Layer 6 of a small transformer language model trained on English Wikipedia (16 layers, counted from 0, width 128). Numbers have three digits each and are written without spaces.
A neuron's activation on a vector x is SiLU(gate . x) times (in . x), where the dot is the dot product.

Input weights of the MLP neurons that the questions are about. A number n stands for (n - 500) times 0.00063.
n1 gate: 444377439392404361432391291522701298369438354427538727429734454671453516577445576554465706428604504625613503285379421289735485213342500492504451439396648472353373542337471377628459611319500512413442300474485695687493312538508527747345556729504515504519488663461527625259508534511581350478206489340295369621439593578704519497616610340504249460542285384332508593493370563346821359463468
n15 gate: 559549436412644367313431457566474368455576534452384313621489409434609515428246668496447710563584392571578405544661644739536530470370409561541384524700504701386493594647514602589426488390512481578686266544415542687430465441455537678373493312593409504742794740496365757399638455507364486671342507701576222463270385279375429413504103474614380341653394459514406508680396548552500562411449
n20 gate: 429424752441595542466389348445448536648569708466500423441270588434706343620460331568343267548715593361574483628408430569536560404228659496675520652500596407557385662496598398194834309519800485606553526658548265421482543649625675492343437377590496508317562336527417444395478523616625497504530493405340473761517327477561447442557523474439469231459580426460391416563644342407391701156488
n25 gate: 356616443448396500637402496541527301558535544545508660599615450493425469399511412423574500379570485603504514637652444563522401609383519445595309451452352646353324565402688544383523663365465469424423572679485782408526456810519486618285395453299543655553256481339637614472580753553296437467148585578659469576401574566203588536683714541315574647595681711339695570541508444820396567872480
n40 gate: 601384593598601500286447442522493398455402590574493489292489466496500549578651622351636394320727692493672517547345526306547470300313313325526425437473489557617515392642546322489727724516515440322755537453535485459645305412298440561579656746507327594614347368240481445573607504368350503468556654453093474426514481519534757306610559257346357350389564460440556267565524573379439412358450
n68 gate: 469576537423474386366615368402556337625729493412526449496538375321616401579659422383538694441471396500530588507569378558710589318467613745259440389359717508621507759653658492819522671345508591516489574620473796552639465478564383469834397305362405382400295660465522426295719571598383390692421694445511572400532504371477410430439425661504654531396594622586407728313552493607558654566636
n69 gate: 353454329481646404315453559400428554722353561448481311381656369322630782521438462519330299241544489470504394187589478387467398423617592508681553323480500543411295592446511437511410374353500496484596391533444465652325548579320412433400269442428531662379512373633367413528406714628504374486382789355481296496369659485569591399094576326496503437258546354598458461478569151594463449567449
n100 gate: 480490500533759736292369628454670428351722674466547699757300524324525660656675206677601655401634321543467414472398355753569439259157256597505692334654776343471416409518637569519589258238675361485323321407354578562263475472462653397325323534457350341712441640280073764407528538819586469658624591653413235274256631394639562431423215672606426209481558449486604433528293709364509719626535
n123 gate: 540625666396543711542639447562589299719448629488741409491248470375641202601303525526517574542599462585575581281366299661652344198517483600281686428633543360229254487666659637504597606306587611203556614802367609572392723555440447570591500578521513491352430431649470580504458547698526586484304692359444500403262565539496551107578631479573449350470474178204581328558392537320648522400610
n129 gate: 740686525426800581558607370354562417386474709473454386665311343410483338527500517391513551438382616596257496553577269483726329215599235530633384544587436474508315366616641661529587682381551546600247500708352376454627614210593578759439414351392508369504552568672517529197666634535437546512563520847615462600241560662492370575840312643424669548450534471616408547164567508393439526492222
n146 gate: 624255689357582652752539265713588314356324503517554358360299531451460433644652465539805390454537523592633236649673614480645401582588392287355639471512574488656485485599559556542561600381480578324543492597556468435602662374558449555519624629863727406511282414555742515381176260561620468471408400545621496321465280457384481536355419357446644823362574561526492434515504380424455583511596
n174 gate: 369500274300439341547562549433802722294160694406344445586382421360783460599534504496725354440268793548410355732841594772349332654710421424573616454377611442478372639475600491487543559335429307523320625639390291327253637367535523500285402354401562302703388522634322504599298583431644516541378763470513412422404416606491748403412309636368476630599513534492452645683758449325235585457243
n199 gate: 485557665452457789671597518572643557695475541487420671770246486524587393513354377405579393573398587434580602677643528399497556632410426453333290381375597522379717616527426566403396650394335217408578580716514659426703426649596560522445459618416489486668475443684630608642650602605482581643479429380557475681513654643337324395539563599244513460640372365654581546390373576438507507569511
n207 gate: 508482511635364507442515673352608617354614574526399217500296522397676482699521529438474411525493626482525428489570404649493486725636256314529600465477430541489475482528531345270260553466734390727398425659529370616486576482456506511651560452403651364540552331746591424508270515622354453435616591422287397396572493570460627581459377677438377489265551539597489581216839677629574548286715
n232 gate: 312799422665707579598429504436492407339396668563402180402549612660534417429334447586350721399647512516431444444028363315492716500342409382350566665491366483463287463633539739788739232588471607509488338524407605451500500553322460521452741538459650658484576458374357415606642430523327504543352468528433463341384379417475677163596496612372541390565562585379615259664552492573786412270615
n240 gate: 316461573542761631423254456621709398539513818558462584563612678240358736571662371409465561547571790637322504571281250689695359574581331487394720218617657434604348608574773625389644397385403236558461543450477650620386518542357596460529622666602216374649739291518521543664692647780591547280663512462456443645418518365418767496566380622621480558359712280541543387353340597640404487373781
n252 gate: 439581613450691378424637876454623338306448377638525727458500371365496548726430652467326385586475500457489425377619532660658511419540463519514515342565618496507464445455497659572392515390485819436621611550488817293607374536500588620613468478551400588493500692489377550207511409636540363407467524422356537258305496574515449429356609514295357605207408657500427603326349504400500280511583
n277 gate: 598306493360426263444650637591587288437450534576500412475493705445446482481395486496358425410490448597366547537479514346638542461403532411500537511591720543560246633743524369559703344578707504547359338442284446322326496524605559266378473496542465486441662543453357535605268588575693388411608524367277376573460500369722517395617726353680580446545496572350490677490585469565436622346569
n293 gate: 375592409785613740479534461468562602354597711098455565724463617601406496523340665413378774385625578566349429669293390526452644399504583555377610438439601479424284446468480465479582423254373396569304541524511836397183322570550652654476711504409370236706662597687239521586566562624542310551550624504483454496325179340567355319690289431567284337488312524500401462492407601565376449455358
n1 in: 597503509549506418380471574548444479378541461593413503681500582418355424608338265456364667635355540404567536370503439586548506506651322424442219675562415436516454597331581416291485361540402610506519491503535462590591533687447508574596263446593651459457811440519574488506528522488387489624525425582610248497462563330534348450563221412440551529333525479458618708539573515506380522488410
n15 in: 517596493481632367373346459713659491451550480456542382500661523436446563497601621546407670542529662588548456500417403654547490500461441567468535438548423790473452651615714602458303598570560404507484464341513537565478342383335401682240538310445703328698433480510657597571555549558540563590667550541374583357392390683226500452623307308559341473484503394475324517439444602439582305449473
n20 in: 493443584509292532466427590555696630428478542438590543425509468268261684580591488453579611460449574491638480455570528532527575376654418404720540404454455835645580531506521477426472474322420541490446549579404257503436556494594444574427344325503687380429378373388528528419686453363585374536550683406357595525447532449377578476633609591355566435559522743419422434512653534555585529647344
n25 in: 525552586510427335521595450410531333322430654422562413141403535750471528550513438497584539384544603404459341825507612351493486504660587751510485566392458550437429587520331414575551586467433239482643541470507454317574409514472386543450679475497314545239279475291648247393548621307587506500383517439500517507389426668524531465605545672570393464579486466510559273432691632439403397659299
n40 in: 248460194316394606446430664702521377660606522507489616597507318514388489451604601428613507557437389557564679378606426544434400431429475463571454469372639251445638565647732526471276601534478460620631643532601386363779496415533494533521461515568427711564519595526471457519464247581529497364241490581562737479552460511475597734496460781264589675565493617417525511581726757624503651695522
n68 in: 632564605404436443535479275582284344249571597430503514416254397431652397481375430630507471465537392476479377469378452320720517258431595687465620634537346417493352384437483456597794540406565306409542528732486511412407570483182669569605555400427511468319605507327482563438594493441302468547451618558607642500385561393468507473639469387776567351542811345564542568565530603524581302631496
n69 in: 655479395556445572470286542441433638681775322460658559570429565566444469466520510429373558737477792618347448415366697597526708407359592566376439557373486423490623432281422408456306409284434473493568400671586500459490319383650542639425699617379394438574409421535568557566557728525503503490612471500404503812547424514568337552528611526500379426527497447574355438454428411523389243311482
n100 in: 658261364657601480564476670655425470556695536522281593371436468582384309179234512500374663386674421237197244907594346492485381374646255553536406483345573533395496512401554504567512558404578403504560306582463389600527357642432671640806637378595459468548640553377576476417476412347746456538564738321427459544442639610508268442516384516488500351504601378653201536441364566390612389618355
n123 in: 497675294561391530532447436573610546490221558586529532415425427596608500476623585559507447539699500555481562487280246587478383477439503617335629490449364476490474575581553446536426409475433382258553342659493631497487527303421386342563580600442179649409645457477366584635574595524349617584559387494560553549502427440691595500619471306658389490558698384360428321583746519394551460260588
n129 in: 551496608493443365677446287385580434363472553513514503551619567497681646481537343644518521220547670535369573666571517536372497319455373614542351552613617154426404539420490744632524453419304599606310590486509504887432489462285413612605476386451578323639604606568465569475649609539416535460287507616525266614519251493659402371631350524560596475573616249500636486521455592472595360431507
n146 in: 496559610310559519646451530869711188552325520201460336473382370564273336456429485493455601623283438438644325560444507620634485630413544395515598449511444576493561456605352366616431618491421592515474322554583511335611577522577745462621522534464630782478390526519595594432464290572507547507368366572638493445424280574415478716392661518341597705391629334507548641565539511233628534529656
n174 in: 601478324447438438479485392500354531355551398445525507563381467560344445585528550489748412383601443546433519500825599750635379719532374478706324508418540581576574410640686706525344392571658605635486521413572305518711718276504186337597493522571762387407456485482443297352390716333666592585496497427515471240536522620551385457595536489518411794443435327318514580507489454627462563419530
n199 in: 374619425603295799653427483513653466645646383583692545646487345497700513419519435648450477545513516467542680506597423540629666689652641433387382503473433456579458421291421602594519575472480404510414555462465456562474380422381445450452516410445649553260436324342503357642471421652576416401425541656450424558558380510497418598443360612421569304448540317484487235612740433542373564365283
n207 in: 438521256602356546272429543638434398658681590465389510587510423466716553373500264430419571634588493420538318436777383554607382652435689585707315282624489651380507549503530721462469406479450560718686407368324314545503789710325391403530459550414620380687590458554608572532559584542447494526545473561631514604508418641479413491603497259416621547486626312510542394456544534390584632432366
n232 in: 336421486383555573439622496397602397486514637624391483525411638577705351382464361462458594524424598395497589543270644500566405597301507287547475580432580180452276404428418351588554613600601665557696470673452545565727468480503473493768470350395600690541549483251657503609534360589359503587370648450396545568625448337638466515663571400441725398582565493507623659543431397362375566664408
n240 in: 454518395621430636655519327359533562353489438513750543727358312539579478543377630569437404417313637406271297620415482425374572404482814463489512616333470661559325358365301489601766579616481471591383363592381541576454492464500270455373585411489459563388504585392547651417468526327376377393318664667662522615461611522353434484256631365614503349590518464379602511706469319371402343368296
n252 in: 543510618244474474440477513506427449416442517416554512394446445528315549587571795385442464569531787586469385457455456529589402442771343467333368568460458415381397570458607593544739328382461612454609494413479307621587363465439361618630300571601293384389608358399602513306554462518484427654449463519429529295500636490702328432552630534387389484399455418424481526544422450481417376597424
n277 in: 343490421220394327425503303433451379411343415381484458302487546417473510656608598484520377315560409441552595452530494507468399503652447211542465698510460618639349507556390534510539517429604517671460361624454322340478321412526518335322404580568537540370497696446549588642337276515665590643457308346600490454447590593692536545550595494593509419539371548481677556503476779426586534378340
n293 in: 473417500590454676558417520462575633507404480465435522612330553730443513455538588372357686616500409445381609427453632584525562626758658677432577465503533598669337438525302480629361520520370592490424581462552570353171281371553532470449634244451473523607608245651405380524526444582428515540546579443460702607480390507652422405636643357497605334461516664447578579589427455677367333465486

Each question shows a token from some text and the vector x that enters the MLP there. A number n stands for (n - 500) times 0.0098.

".": 473473479511435541421522506465528731531422383379485500563519516453406645516513442503424481456401488475517592436463525591454530566535711356509481485449574505595548522467415597416486452526341442547537486376501506563563664572495541479523528579423515539477356558388523523621532556371387487503509405469536580612528544480562466600401515477571471580434365515506447532418512393536495483517562
The most active neuron and its activation: n100, at about 0.49

" the": 515513431435392491511486483574462513521461451526445488410565535545468517445502415521423439530512490544454659543497455553435676591541464471637447521510481479511569613462672462423510521535430504461554556529502523471568518651438591444454488417597461476535582535451474409450516606488508498573467430492389451602555417467544496536515388463434500547584448537483508510460609479580548487487488
The most active neuron and its activation: n146, at about 0.18

" dis": 515356485514505388805443576474435577413481517474628494368530461475458436429568558695533645531411514670454463592416554631420611615483480490718729261611579440347741463625477438474739446596366627628631507525501341477473441456446513605474517425359449414504411570497479363548510571383506477459571478482502503634517459556492537559458528476590497499461544586537484525504789558595598533505580
Which three neurons fire most, strongest first? n1, n252, n199

" first": 660641437485574473498351539487516607599399377506533467426636544497574595387449567444485528488431432502441422559490524559423309416537551391580361582526533562519573610531453407503482406604525614452371486372502528596594548376480543572367557517498531609441555657609728527601455458525446513364404553453420403658533670461648359494580446560564473609446508510617371452471547611632551410487485
The neuron with the highest activation: n68

"c": 500444593449383393677391480414503532558542368503617425484449423579583450545491660418539377540502352523545629555352628440419502468477450451507456434735444611377525552518534525445391587578586626493476437508502491480571397542406478362531437539505597544466456575399731535381651491445453472420431426355476620394529551695551425501400551558495472605483453505534508692575509476697524406527553
The most active neuron and its activation: n252, at about 0.37

" Ven": 575499480417611466624501426496567610474549442598503496393479463431401523497500458383423481452457577511443642427386606420509531466543598627409665307684401567390495556531414405430489441478113696442493438581502324557589450290429487654425489495432411369336518516433545384667451498446377501533462493508438546540541429406411606497624509477520525513599576612395522592509367378567444503476568
Which three neurons fire most, strongest first? n100, n207, n174

" ceremony": 478518513509547462581391562505509576496694441507526459398694473529421576473484538529407541528453503352528418583447502593449583595606677638554511311463531434596564540469517446513626647543383631442526251506505466442559606314499498602446465584573428452510711430570607405591476429601501522419471337534540549520524462592582457549537672374496505530350496403631409445495559409526412411495416
Which two neurons fire most, strongest first? n69, n68

" of": 445479508486439493334380422421442557498527402569632557395428658542488440523536508480473509518521525510432505492527498543441482493550452483447261472424489601518562540510585345442497496558265446396520415607502353392577514532381594694568494482465373523463465603511502541449475506514378472480422300586407559619538504441331358531380502544521499484417350371453548573541404467464492556481447
The neuron with the highest activation: n1

" potential": 613288619456617477507439451515355473565438484491603483393565592526519580496598513313559417513471444503424506559448561603402553636439522514577657402531396430747579594478528503611586639608500570519584452471501501616569365462525498262373450533456405573713458644506589477637571437491610529265534526479377448618532604483499515564473436535504478529483548471640514559443664501529434417528451
The neuron with the highest activation: n1

"th": 458504413610531379420539562500577594577628338537654474512555518559544738437427522504539493598524400497460580503506461572526551473569546471538380581732510619333580500521464480467421460597418381339576387457500558593535321300453520623429599607488519605462633452514566625423661331621453505414405514496326416579541409509612505478586292517570440430641518464522462549457592625521503488581444
The most active neuron and its activation: n15, at about 3.3

"maker": 531450550458483572504437437435503473562495458552607483466616419556524477480555505356404454435495537585477508459545491470482472621558567527492524336618345599710563462376444543536401493490342517562499485488502478608541502489517492494543576399453355438362655482482618548531534496574557531464578283397830524611544537442599203538419444466605487523427527618680512371482250520533305378584490
The neuron with the highest activation: n240

" forced": 654454540413440534566228528494357534510441417469458452489565490446618579582568687256464460524471610419452505496650422525554461655411421508470585661554527496556735518456499493500582714642431437476532623558502471603544557516466537443421547565392357509427459664510677572510562362526497480368548476531474680560526494317397671511451616558385485525552359642576538515613509391513578388403406
The neuron with the highest activation: n40

"'": 576293481510483448421487366431445483439502398455437510562589496583496409392578504680496412557568559482542492506532491484548504564545582487572685424565231489534678517594625357543538307481345580424415554435502767464569406719406501539542549676465321593453469650624502561415527602534477536450418412473754596497538577475622448549457377464556502655521286454589453451523513492481392465498608
Which three neurons fire most, strongest first? n20, n232, n100

" Brazil": 546337519383470564594474492499509427582463409577399504427437510584444417404502521489475534347480527424460508440587524626527624403479583777398536616460449478544463425521526466582508579566378593467511408477502514540596364429391453341564524564420405467375420546444549540431476547481465495467659283523540360633547636589556315512356472526403481558517587547626479644490569445562392434486456
The neuron with the highest activation: n20

" parents": 539553483403442529482391427415552569580584384479496508529544497559423476484660489415432591647419623466392469517513485442455543495596581461496769423498451744541558550452381523480522441517367429518558521495502523684523496445419515565437472552465418387458634382476601400402511297523638508533551330469611508601543429444582348555439772500549478427444621502615574447511403530608402545472482
The neuron with the highest activation: n240

" a": 528670524325423483632524489429427640419439426543440496359530664524467385422547394428409571491478447613422567576462474668513613515461407437540356482531688461483497469509593460509566479580445539394533578542502563500557496506579564419411511338545425514739460508525587402459487493357388497523482467429481508626540619523481404534627568616552493484576537479425493429464541594546449466485396
The most active neuron and its activation: n25, at about 0.47

"1": 496533539409452494491502414473513616522549371281730522389408579591484633511485527583444543488596424400563510554453549561484628447463507521603686481414364514594601513472574475471566526491480585423480548460503568460581294464525475408546421521400474497502609584406606460536554396361509439484482371444478493617528565419651492484611357531500505400561500610528477454577480526372606620515397
The most active neuron and its activation: n20, at about 0.41

"s": 432594459503394487602427389445596502424412448489564497568425419692633369453509577295456513509436475395515581536388529557537560438498565521532423491498428535497596529479382459437524637565472458362580457704502470535593516464425483544403472458469456562486522493540627531596632543604401529474401361540600545566552581572631464526519526529526461372513526418516674487477610550514512534562551
The neuron with the highest activation: n199

" ritual": 589356530447489601464350471525504598542594421614532489420711581488457511511512569568525509458431622464501462632456453464392547660498662540580539468522504290553541546449507524457578481524524532488516306462502471487501531310447498551470370476504440545570643446584536506589630413525505479316566376446529502586545491504524453556477476439496506425581478573642518360373504523611468461541499
The neuron with the highest activation: n174

" in": 454393530380450478526518454481463586377523307559500500334462583524334421543410584528363567514504419588587426507592486551438479497509497472461485606455316576474520516488567330279491398572525529577479433567502516490569500501398588576477607467523553482521679576482655463505451556440427438436434408537522545618539564561477458547468436435566497417497542595469496556454515422520427549542417
Which two neurons fire most, strongest first? n1, n199

" on": 301573403387595453558542498483511593488494334525547505457614541450426542514423464542392536627598558500470473456472512512470561677519388453514501648476311629494369499488423354361461451605483591392498444556502481471612516592497528564520630495546368488517627527526604556659534516483483460373311410620515601687539672452328621546437274486492500533570580524471559577515551519455352402486436
The most active neuron and its activation: n240, at about 0.46

"br": 430527524416343489638410393380545542456602361557667489492312563468576690500516400687513452545586451571619511475479528556619566516553612586456888516540494645516503561483470566565440384612506449351531493517503637493497563436425523560484544253382435434469639553355490565498597293484243409525584617499341577433513428318648394486479544545594488399371551593516416494630556651523480584468393
The most active neuron and its activation: n68, at about 2.6

"pan": 699496512512425350454460583473719574491419291603601484640773513517411593519509393407333479539457531450569491328605537520565506362438422491502542425427463519564419488511394590446460688476275441339404398497502340373541690273478484527437498520465369475607401593686453462607638531467468554455514423482509665551530556551525504517441482489463503533575510650537580592469494506457333550522404
Which three neurons fire most, strongest first? n100, n232, n68

" Cor": 575568509600510403818687571463298626518563443584589456361674365472432581430424608533446473442438439495446548445564437599449529345530426519447711384593347545450629363552520301525551438575472674640524466488500427502524544458539471450418602376350528425475471592507473365649589380430483479518512638483534541499534397617432337532442470425537507262527310589437519454534484473465469602575576
The most active neuron and its activation: n1, at about 0.27

" would": 486623545435602567468438654497455703528485330470494491530431343572469474519551473585675458543431501545516510361477429352507423528509540482521670636646517619567686468484582357547544809556543392514635593600502418546569467384431559482366609474394518588523464507584561572488406429381569484383499422480573474593521610494396611514413606428437490568532211568483434510604590524662499424453487
The neuron with the highest activation: n40

" Bi": 547522487470550493605536540480463659518422395623683485346520489592571665433471602542447529467495426620460606468398474545445511367509702656489463699534371682611519453530503463491533703469573572434466428553500462414542539416451482472508465547465378528238642570512573491599428517339373488435574519554508397547546495543437541502506565545550478486605684631419517526527466485532522420621494
The most active neuron and its activation: n207, at about 0.45

" Po": 481500372443593504565620563434383667536697363613556488479452395455527707430435468570504481453540505645436554550346545515427518454525595636550728615410366465595513548546410441673460562470533565486473496501500289442561377428511474556463505510462446508530422612512512369712542452364440530495523403470393388472539492492555526538471488457508525385622394569418463656613623563504475432502596
The most active neuron and its activation: n146, at about 0.35

"berg": 386493593467291532391536509476438438604522363566633542414624436477418245390659482515518445518594531481551546450549511522517419514522544600421529516624625671513505430500435597472456547478300600512539517508502455514563413233433450631476494484501503455377700514394700452387588440561486504486592336469582535637545474442700460525387499429503486465609536495511458657548411486482448490562441
The neuron with the highest activation: n252

",": 613545529456550562620500375460346536570554456475478498570444426537535478407457569548512446504463452395687504520446506597417456469522562405485611548522360418468411446490567528464541382569422460326468514492501446449584574503498572344562572462430598518348444500532416327584480502463425543467547446579619431545535530464526506593535633514560472492659538568463610423432520421457466482423413
The neuron with the highest activation: n15

" group": 488535522498406524531322462477461605566593375563490512530535505542441616404489462314534646482512481469538410621394544493462533616504621496526622446349450619498549527400431572522510710502409425420527349379502529554569605533451479401472442532508458465521608476583483546494504436513618534483511422519351554583543403377497352574446536441452471536481602486659583430521434495579395421486363
Which two neurons fire most, strongest first? n199, n293

"ab": 499401540443474423606425405452560644500448298465594461545548476492601540510469469683449365398549457560597580533423510551523434383415536638413696687749553637309592441462522371469507383505548590676438502515503372532493442584353496488399452445371511568614328528403610421473737438516541460511497509481297493529526525397444747512515472463675516354286557505467489444643597465590421450546412
The most active neuron and its activation: n20, at about 1.1

"ice": 431378368501401429467552426518429486701501475588606493281457443565546477437695556438647373439507588453460520494583554648425324643498456524597333580505521396613563454486470526632532569549498477514618376484501490465587474324446474542540447476474527484438495476492599472599500490555364504406564394471611562620547550691561442538504408420496463531558488627535501462457609560425347486612444
The neuron with the highest activation: n40

"\n": 516561467562461506478438448487647727587381407483472522571507503485469458476523477466430430438536509504579573494600388588456504541503359477504576479507431521549622561493440549460475512556334520536513489481501617390549413557497540482427464516440589515442418436385591575551539500214373473391423378506512436530489482464611456584545529514512503485500431562630474482559477408526457476553506
Which three neurons fire most, strongest first? n199, n68, n100

" and": 557593571471425556462455569447435574475614388550484545538372507454535526507530431278416322578510421599508531517502550587433549556502449494559571550462472624565606321541625526534506550576359452328538498561502446447543448530471605558507554541516510547427366485591541462684469618490477499479727416439533478527530484383464542551586667465474491559438348550590467494502533434646560514619587
Which three neurons fire most, strongest first? n129, n100, n232

"an": 476475464496336463490423627469668492469455330564504498587684575500539532493516369442444490572472592536533632512384554479424399503598413439534280301728511460616450500404480556570462490511451415420471450496503460487560439392486474440543511545411486497321273477634490467533559588550349520451364420394564572606544519592464282491571483504439458469431502647492686496491637566547377518597443
Which three neurons fire most, strongest first? n199, n25, n100

" Art": 446495483450556421561534484389369659586609429588557472363636402561429372505543297518549461492447553470522498453413483483541564440586577619607485410569429457608626534561471357456452488559344504505455469449502455492548584398470482716531452520611495311287561528497675429547550464556531457433555322439479508477549530605408468520619576547574485453436486413502452459421681501488385434391613
Which two neurons fire most, strongest first? n232, n293

" ": 487524500496398501577511440460412543440586330406475496522516477521457537483378514490441517509408499486448540578520555450446456482556483548646330538556469486452579537484574473515466727564340527466544532476502477499545447548443488429526460455435531424404604589458688411573541539126538498431606453455507452431519506512437385517485480505619486541541457513567449515436637427491410502610487
The neuron with the highest activation: n123

"tive": 463375513439495599492487269565499566544664437580618501393450574499600655582551573330500296415561550536471581531482557591453493567506409546598396446554512444539605505482538276553472536523509464538555437564501474547614460365564503457471373490404355503595312519631559630540583476533495483342472471477488625561543577521377346540477486488448476464504383541661513470335438485517375502582528
The neuron with the highest activation: n40

"be": 377416478503519488437596342488480591561477362555341472585436665570404695395500413547413491512480594465577514414555632373550508580499584424494288536437509539561596422450435667601643592519478543403473586537502450317523606534472490459510521513354547498539393498519673409622508632508365486409473477474602643630529638447732544484512401431444479518713716500539641610612616567457437567721403
The neuron with the highest activation: n25

"H": 399512543495431575617551422420390541554724333468530506534303625614492593402527413551508509487589366494545533380579490593504400593531688529465585471425375690510488589481526586397466448430433510538526562438502493478567272498497461533334541476345622452583644555467386619448451560440397465490595415454300472569535401418642530490414452533435503440551413342617557531554317468499559587485481
Which two neurons fire most, strongest first? n293, n199